Layer 6 of a small transformer language model trained on English Wikipedia (13 layers, counted from 0, width 128). Numbers have three digits each and are written without spaces.
A neuron's activation on a vector x is SiLU(gate . x) times (in . x), where the dot is the dot product.

Input weights of the MLP neurons that the questions are about. A number n stands for (n - 500) times 0.0015.
n21 gate: 415603678538524500507401500622466395564528468511362554426489393576467596422622435629344433417451450715483393330444521510391504457709426535552593368442586786544411236233406439609524473416583629531566402659549661438348600517510708554670346306413517681302410637427486470480247500443218655779333563566261583510595517516573400440419575306369430486423503511685431482452523514723347666507451
n28 gate: 679595571323479393561534708546433607479373616540490408539416591681521354690687429579572337685614547453641623489554774323357561316771382436475688413493486559357620596591610390577468428569443420681450524283536742626363681493392453625602473653567527424616581575500433706657489746476533500532475320392558447805699602483631557547522681532434382438636580607555465537535257449365528392337436
n50 gate: 533548509691546722427438423355621434647679475591453598420413564331522498483519389455581505575502648358471374445491445432510399486483434507422406549507574411439546353457445536495438529582587553550448437530548465264371550595484573313414536563510450584584364596482540447471520578450508535495627490343431525515500603655475356518354522552546580419493546567488591484549424454553624601454516
n101 gate: 319686473324355521437552418531449586583531465561333645514599347665486380544639469563514672524583450691494523454408534550472439360560333381388500483463466544738485571375481494413395428528432564526614539456356665399439585523559505522348464573677641392497602520536543406382418531492515500370255578503389429441535587473611483471676660560561595424610678553423523395511503500522469381346481
n103 gate: 313422438435270374455461520508492361437597425438400243680297149642606411326472464385609318593565429591358311472655602627564533309602468646692366365729592614548771370423366508500359398630423579686390346434541558324525532586558446409222469468338429312628355291223504653562464452547558455464399628594204625528397360655399508344356548411496492662691722263303287687206581401421565488182446
n111 gate: 413500533424597578497397303494451645613669378773519551641741443456590472591727402335416521433579497456489506418364503665520411430547369407438561526616399523801713497423542554397404506455369489357620392577424500471622578468392494449470401720360610548509468532371497573601319406475524491543666597402539555448541612481378578500526454494511573536525543470599514430503486450625631408423517
n185 gate: 553466567474465633545328542519621610362413401408366343614444454272500389509494260448546457333265605601503331342699523434380327590787525478380426371446455456604636394586407421415628525497558519333461438438442543490487372542363463500661425368471662488539749578493574438311525651519464500526413422564358468637572529437628481610302468558422396444596513349491554510689674349337407709500503
n214 gate: 602409614616524521404520496587201484452508458504633281600665572492448603275496438325480500371401309378673676277437798367618622536562508463479224573594549492805440475567324594569200660395698347413446600643592520304496620313496649347513576265475344668588377170539805644408500278377453408529587450391449314484706803577653582425350594669412713496615480526476471257330295252528546315370316
n215 gate: 489459664423545617749413374673538466551514428320530226489543485666717513551435279425432414779532619342503682348345736521441382405330528658557753541297361456708649574523336391497654404473563421627338428345507493601493665465400533524468449476542483517615367489307560589510517613514341582350437454574565345643618486513588500532642542518548507453439221588203545356345369565603666547476333
n236 gate: 363408559544533726106334500325558470417558255458577617403538599421678575596337436631457486628408381337523568551549329583534407602503550480387418553463483497419416455266573482225347351364643337350760540580376396544291578648497464660455487557486477510503497642539435368559686530355496396534579452720528364439476625516503364417452530360533414556618650632328358518453523483527650323657633
n300 gate: 401439092474383600602422418433629711489299531591560624477515469534475603409239226383418371271448397235511511575326451660463375518504391589804626434559533439485351586348688443284318475424601576448485583542538415566587374271553564555698640507541594532580556413668403309654706729672646602441567553614592522471534622469545500432700588455482526340421493450493323227416507606558806633533472
n21 in: 511510581568420627390458653582818563553643455333361698455517370623520458656364483479539430493428563507526767565386456420356386628627390517397510287510412407500591302306493647634283444397810294629562510490366325369472639507435513450664549577435447662392486552403595358592483547310458490693480365342398575429438615608588391421524413503311335507487403486649574511523526292463575719360500
n28 in: 738507677284407645665536564724605156695477628535514665496582484811533377681518752519511519409602286512596320500569375678459392515511437356492576285331523445455715439496618484440474566411511463458306478303565432302330405313539496482632405537504368320457368370552579559558575685329520538557530342244586307710631519384610685535458537360570420473369641690574316552467395562507530118481615
n50 in: 362379566490578484417525474417377329492428437629593337531445457531530594548452372393659555452410344332352405420648490482556471480474445472544567561485408470503473614480542542561528615573495601436409528603453375581450539609573480530611510460441607418697454576405621530634635555515540466492557573484455389605429344457477551636432523582392375431319525675472589481642611489573477492553647
n101 in: 303575506425491516573455462692431531381572581465545686564400280506339515497521472373473462588522294647335469503509604469553411554712414309459390525413497567645413450216451568500422564589478485393390576275601491516503625703613330503561731475522415372776541554520500585530550414576523548291318478321435409500596540430397475366557707600647417661563690438613469507355527462488459481543432
n103 in: 391711677712470555450573504645594515530644177279453670542399555451474558371600704347547504619515574608389251614620744422601373441324433261584367481530711489665590271547478637481428489356489422671622611450603626669450451339615410533582529429679121610481432504628424401551658311463778654640584396508324576481546538419580398404581410697363496566482611445400256616511305566308572477355316
n111 in: 297426433590730465368497416530527625699564414459684448670631514480497542464562550398319658517520655551624427527304342447447588574588533587490537379527543608698448348516637448437657383448527448268527503497554532513544500639560446569672276711487539581664610395373510246490384182413472510417560578585690671523339394703574564486391434564565558534523588577500616197444615274500540374595490
n185 in: 486483487517195579850437393757301490167607475486454374465379582396580497578466448566630390532521589430493620507550521351476465523570385217486611439462524527323318517622557261343541419409438453413569621627476447319578459350516457564542463412372353500401524458285510778463644547617432563338431556453372600490599445716538583521514405731641325379493432482366558475439549479389576620782536
n214 in: 716546324459815443478331592604617738432445310421497542493492214581500606464601357493539519485493557609468485496376493565511376571206276500373456601489372320580557467518475515409301615525415583652415378387642556595345470720511553652564436522411461693749515313605386289461723124393622609482655538613470548672372595479452448500455358282601425394724352253389423391562620700532515556406514
n215 in: 704627612544522573642546438511412432726445485402556385526560527658539719475600562336436301661570187579740584471391673432438343348411525412519574381390394529507557692461511602431438386453651511482334421218455552456350967700556447500349429662629657703451397366446537436617482446316489534559673649547591835431463394521500526642507627570640519692543360538289449496478339609486677395601437
n236 in: 614663497454446526385444448438448500440429646387401381656377373519533544542614586456479604645423503619503451552388515581330553381426738537640457518378653359667595639647476376764466437497620599469506467601463518494506460603491647428614384455691560569670607381584746458384500488545611265610346444533471648503409613612568660512300606389404435481500515622410494439397482698422432648609442
n300 in: 486705586430611490537573473296543520614420555633588417429783356417568452617744424524554626441427589547422457560586583500316294497634614696584477510361503367707445349519713517507400542630693562743339529568429608437476294440491709425476590493647435607599653389658407452580553360481658527530570635662589590516687394469370606648652638560578655469506507538367688636493427480425540612647595

Each question shows a token from some text and the vector x that enters the MLP there. A number n stands for (n - 500) times 0.0095.

"gener": 547484596480524575498622489489384461515468579407502632478519580538506546483469489496577571507412342601462434555432457601497441492537529498401409605362566493564494511432578526630673531580566642591453559475704446503424575519497423578522564510369448450461472603399484416529503435673479432578498347579397555542538431424494538540498476437627448495561480523649471439562393467381617476462574
Which neuron fires most, and how strongly? n185, at about 0.3

"m": 583434672383632395459510518499312329440421605434564491479494492454499435529455512404706397553524445455591536470402515543480413463592596531483400490411528486548477576479592534546626507573520590604603561447568415614436501499560447566544594505533512476469504574498469464514518509529525508650441348595382490483511367466479563426488507562509477537545463520495499540617424444368519519631654
Which of these neurons fires most? n28

"R": 516445537461594573404520473443316347401456560435485481468410522351489641569537415450635416630452437511523493477496469500461494534596538545399439613444530489460592569436589493573530415545494608616585555493566339678457508515651503540554595475515433557549527512451467473522497494616435475550490434578437468530531468608374477423512478508480389528540472587523518564619420463498722578539655
Which of these neurons fires most? n236

"==": 417628704555671541437500408546429486365513527572499581475534449464390594387540452528537444436488523459538444485524488696451425577578459572429407551450427489514512625402462480544628381588477618477472551515459405428380397537524358502495560527506480582516560417457424405593467370508549491520488427517471491520481508543600437465622554457563509521406570622492559437482405391404494501463573
Which neuron fires most, and how strongly? n101, at about 2

"since ": 498579829484571497483616433562420331423573479455498449483503430535475575531559417427535437435411429533536486550332483637464508571548503498402367592443477515616394620469366506503559434520492591608464488488527512504457476499474511596513573514414508454531499447466500386566479416553555516584357506528321443557448566587535543330575612509516434531509492574504479484564415456613575491520533
Which of these neurons fires most? n101

"hor": 407400487535637405493603437494540491411428478571593574547696573610545510553516505453567341459588408592512485512342526473540497502532568527444504517421443501513467558365452487681410619560521495425408508524622310513507458498635347586396635467537529506534524554509451437619514555566486457409453510535447522493509390509456560541644496546583499415499465513578525438500521501378632508603605
Which neuron fires most, and how strongly? n300, at about 3.4

"American ": 591534828425623533455467505532467312445442508512515466437560525526360461555590521482524551469475502597454562512454467665442407508485556498458418555415533432493560656467579486414605488579467520713528514526606462577505430478435373572519471459401422522476501546457443441530453448487545506573518502534481505465535407654546510403472588559446438599353508648585524457557504468442566499530597
Which of these neurons fires most? n28

"the ": 448473825462482476480574469558462393473414642436461522486475552531462561553552459373576488516493542580449456515398480591493450489467523561469343618495521499534592639436417462483576367434479398549480561548448449520500373489519400469525557560349466516477454493425394478587503367506459507545518429576410518505483472652632481495607580481523397588482549530511527523571484447568529514552631
Which of these neurons fires most? n103

"et": 430378557411588381440554396358503472489632469528533585604560431499584524509524567478515347503587375598442518485546484531429478526563492545383545542520412415548544509445459611601541628582399592565523609466478416457469527509590421590500496481348410449469522649434526546518542512491465431452650490400525531533485438511461465514604485430585444471382694473530562437572370485376608493511675
Which of these neurons fires most? n50

"C": 503408573547555520548475512537361378482375417525600524387490495464429594432490426433570474553447423339427473436504434541456350403558547462455566584486394427449576562505598539531564448486480615589468651510647277647516456505529450487558635559525412497523546591556446442430513486534479561615579442561396507573516517589397495478557517497439381562514389585439492497541492406496478503580659
Which of these neurons fires most? n300

"up": 505467447373627471419543523600436521529413506574688429551506535512479496525397567389535461555534479448338574496395505456512388433655526479443420510519536512432533535356497488538570420513391424544432629407577369488465481580710372575481591501340415511431440499551511480457442472419508411630442505542387484638553463558584537528453427476550483456633359367499489471559550417447561486518481
Which neuron fires most, and how strongly? n214, at about 1.3

"Is": 483558532408654517442492420511506426477368518581574480493546457520495491450570461511629412481489475481413504520545451623445422485567458407540515532493351474535531529462687536593574559544455599590569606548529320404531377526499491526440463432332455461499556521534500428519493488672390506505608408508245563562526437484526580488620388433598440632478539532560579480489467490505578487585576
Which of these neurons fires most? n300

"L": 536471526504579393473481452525389370423515468565619477466540491462429588498530483447571454536498517501500579446456393580475394611535520489481497526386425479567563415445601495548509586425446587627598643571637238608504445490531506491482560511423425494550559507483480421587542506602500567531676401538349423458636474496322502398596465488452397505372593572523607553466431501460461472541552
The two highest activations, in order: n300, n215

"1 ": 401630732426626467557563406574399444381540512529614452390493493597503677576448544549570427422474499468462455517334468562366559542530441535467447559479475442621442589424473464394595411486469569597580493458537486577446561523535450585572612414451471513401522455416454445566481381575494497491489434498493556501494480559610597408627551462481399542457679626583566486447490480597513523519489
Which three neurons fire most, strongest first? n101, n215, n111

"ability ": 507431660421625385454589381611453348492464569413512480480507475536486517551365500561505490472473412509454525487510529605500509541519473523481413653422500525531421530357392558457671469555451418605500566513611448553467400495546407668574546518420503516428501549526421406471595447500479381618432378611571506458563372620632549398543454501539426561377487624547477440528591447452499459470499
Which of these neurons fires most? n300

"aw": 473477425410577437513406450558373485458452492568692525471436476426548468522435480405608354518558298459454509472409515475440482480512615398496443613466479399376585524509558437510634472581354464428428594630520383537470449522651536635512552405460541496505492572555450497478461485468515610524513473543352472574417416600428468504394521483485524498504345481424423442629503477403493555521693
Which of these neurons fires most? n185

"18": 454491516524533475595484518609249461464551404554620481342464402536449644524389548456585481549501486508433352484378454577355454474462489498372479669416520459525543490501561566424662433573502718497616457548530405567533462493740419512503530372455396414454511531487471516515463425471644427540521486636442561550514559459463470474520478527601462533508532488483438476578582414539495518519621
Which of these neurons fires most? n103

"al ": 506375769436658429566529315462506361484561523460483459523584421492462508480494474602484460482541433553439539539500475594492485578570511510366477508434498394455544542373454584530576559616474419754492547475531465495450490426507405536492547506352413504500501488558475504550522498537435439467477439564495528604483375710573496527467455508540438522409542674563593405486471510414471477486463
Which of these neurons fires most? n28

"Kar": 540462550523587542455463422517351401418475494496577425469596503549440491475592457401568444539624472568472464483396433506410508438612545434439402502352391420451582512504499499545680560557531549418515567460514394549528404608585485575526475495396411567579493604461522349600475482588492470416630351512262472553566456479393549434478377463565426467433504541493434508558519514396656544546614
Which neuron fires most, and how strongly? n185, at about 1.3

"ay ": 462473758453578453520593330488453374394534576567524524570553374582416659513496570423549429504495490522421401357495448612405585561579500480419492630456434416514463484388583568437520489537445484566690598446548526572478477518580376624435461457418428414454542524508550498473508414502526492470538452473545527520540373658518466559593537557487453602403609474478633418542450477457524515500529
Which of these neurons fires most? n101

"197": 444557578458469479475538394567486526446444542525445450376597558528436597481601470445571440552447481445544475366359616588380561509542558491463460563401562427509510602399516471397682487597381612590593612575448475568513491534473424422488527453509506517492527656562430530635368434496475351575537481653363547455515485545495485547475515538617436560472480509588616495591458509307605518602589
Which of these neurons fires most? n214

"| ": 585555816429543550456521518551466407445431574488587521435497487511334523543475539320589417451444545501507497535468460577485501580507519486435374658517492533319553558592402511516655416523484488617521550552493396513489414539480523497524532478521459473522436445470470445592453435556478473525458395531469520569467579656430621374518478523449361507473479613560478511582524460551555486582641
Which neuron fires most, and how strongly? n215, at about 0.32

"ev": 512424453447555441564538512527358359413470603437633568368462585543500494438502411555576425473462404506451461574375461529496271554588574546406367674455478463554518510496460524477688463512451566487486619415634505459404442457529310492581431467462475511397542648535449332459577452523457489546533475564369501585552447486579558455529515497550482470486472438571440579654489520510564580522493
Which of these neurons fires most? n185

"|": 467607722380606443442525453592480540389506502525479571548545491485385435497552497511564371390490497414447478395502426628457466622545475507486476536459427476491501564370465505578487495504453635581547513609459428455475433521607444455544469541489439388524556476513438409562388399578431414587578426503369504564563461659503485459703469489480397517403590613638530477565459468536500468516587
Which three neurons fire most, strongest first? n21, n101, n215

"up ": 476436817513652494503506395553402367481443530480524517472420504546420405524595447378529498490433464566446521618561454572479499562481514578482353582445419476670451609454244566491631389563414475506552475501554529497479414529481436527528598548419482519525515424466485500513433365556555460571557421543453577512468478602624495521533611518568473506429517613530539453539539470577547498466435
Which of these neurons fires most? n111

"e": 584552640529559425464546471487340437404431593377591505531549536443492471494444601481527432590402384560525454444463582550491391518578589500462458604436500497559527537431470559627686551609469567736604550332612422525506418528554448653555463472498473419522517570441434471528564480474556466500502379620362427551563458391558613568444504525544452491565481469559548571601502351575472524542598
Which of these neurons fires most? n28

"The ": 525549826472523543533580441424470424422424524451419483476484478457468608583485512371582497524452414530463437442484542508514511508566535504472400606572547474397627599453524470536526327538412478620490513484438452515494452502513403478511496509341408528542491444491482441678505427540484504536438423576425510501442468746481460544518546491510483540402477657446499508578442368535650519489583
Which of these neurons fires most? n103

"\". ": 466683770532598562486559406556650411464558517550417536452531401496488484580595472469518462433506471551458511493356525588424442517575490547450403518466525556600466542474474480502494374452435558629485510468491428438419461552517503573503477466459544634467463486452467368591453444534458460624478460551422584538497593795489487363538572418485463490483610586564505457549341442598490528451528
Which of these neurons fires most? n21

"è": 538341433564646365588581538462438473480494468532577466617720436499494572632561533520486446374547526581463454453404397543536415522569551506476506486454449472565560475401490508557596586566485512662455535551590324466573498500540445502393489416415409388521554467476578446594481617485476356514584505451454575513551540588388638456579457533480370499509551515525572445539573472390543500593584
Which neuron fires most, and how strongly? n111, at about 2.2

"ple": 507525528455681489385535456448376403513517523413598504501431540538420493574455507492497321524433443535518531500429614532488376525500552462492309585413495520479444517432529502596705445620392585579597554405654422518565426526496460566546567458473464465506516580328475426556446499516479439530533436642410590575576420484429523385471538553487299444484462498531549466657480486464516519540606
Which neuron fires most, and how strongly? n300, at about 0.11

"able ": 520466755416567318534597436599450395444522510479600508587648426499435587573413578496512485517421487520366502562475493569516445613590533530442461520394469505453529426389418516548499584517511318647570600544560499520543406463533421652473554472459472383456523436581530458549514469438518454537517425668478551556457355628546544431526458576502454570461497530563554431497611403471473405502482
The two highest activations, in order: n215, n103

"mal ": 471440802420641405505602388445525282466494510480505412521573512461437499617490506504486482527527432512435534507457477697497453537492546558412420600414483512468505615409331572485584467582478375544558471465599452531516561496500401593470543519420459453423491505472454551598512464504462484421373438631529555445475381660548549445623496588526404547500553596508493465538524482435517496460527
Which of these neurons fires most? n215

"er ": 460518836487586409490558449444532334435472495523423456518475485499452523486470504495535452497465443540409451477549439617372546519584558582424479623431416422624507515374452500501570543624509362639532539492581372525521517474474381560454523456512431440500497604496467442596487410522560458511521470507615535487508413757623506477556545504477462509421574624531556462602516493436463532496496
Which neuron fires most, and how strongly? n214, at about 0.57

"of ": 480505886437675430492537385462443359404521497428473423538462540490426414553504479444486483519492426498519531567436471633437466468542550518459404586485463431569459628411460586548506452488471533580528523462599548498471389501480395545490552478391450540464515418534469444577525440566492421524430417511390505479439574650563485402555511588615402529449546620494477525510429455564524541490601
Which of these neurons fires most? n236

"â": 398339516546610489588577434521240342474431536561620515582674525630365621525565519564570425502475548491471470461339624502456431405573534369543602458414444448426572495471475535545602494645483649565525534519517428574493513565661465479479470511392540433467462376509495489484555506432520505400561408572384538565494474557407577491537479452599445482520451504478534502457542406460608544435645
Which of these neurons fires most? n215

"ding ": 454456707522609512492515287492506283524555463510437454503479460513473509569575582444522389474456389551484415573472491615448479522455461492404403624443510502586496603396358587454606415532447468533541461484516487491467403482630436573493628447373462567536588400502504501528561403606443437435522473625517539516457402635605542400543477519466430539324517583649478456551498454557515489518451
Which of these neurons fires most? n103

"Nel": 492553483493631577473448350526391397440475495525510516579547460501452430466532503476571333447489425557446570439476394532480460551683635418443487681564413389522570548433553564495516536571417601546592594490572407524601435450483476578562521454390409466598529552538488455559499482561397446440606481502350583540550411489487530558575423359539460591475550535604577507632535455369596503515711
Which neuron fires most, and how strongly? n185, at about 0.81

"as ": 500603818463540512479531382518483440414465468470465572475501610470361402530471486454550402489473455499446526622318594715443553545477600495444402593519463503649456604467428556513601418482434626586465501435501489503482396483563513613521569538384477564529563431549417389591522432575556467589452478525388492533501463598546517417506503434501436562394490597559530444454472491651472429520543
Which three neurons fire most, strongest first? n185, n236, n101

"Har": 423529573451586530468562442440491397389423560405587482500569575554420487449549469420529435477485426493384577451409510563422500476619551373501493564418410523517556509416548523543594572569483558444527517509582345614564281555490469511473607494445520507544497532522501287555430422568478519520531494489205493407503469486437488481535470477543418558473484542547510435616465481345563539614657
Which neuron fires most, and how strongly? n300, at about 0.37

"a ": 391469770422608402503542434545588418426449568447440547544590481453531574569508524476567494520542497530409414477430554565478581570562480501404418488507429373459482539378395560461529557557506486618566572475494374529449434454507493561546621527382495534472511503531456486493475456553547362432512444629483489545486366714604510479501567510503447637440536619526602428601567497322498411539526
Which of these neurons fires most? n215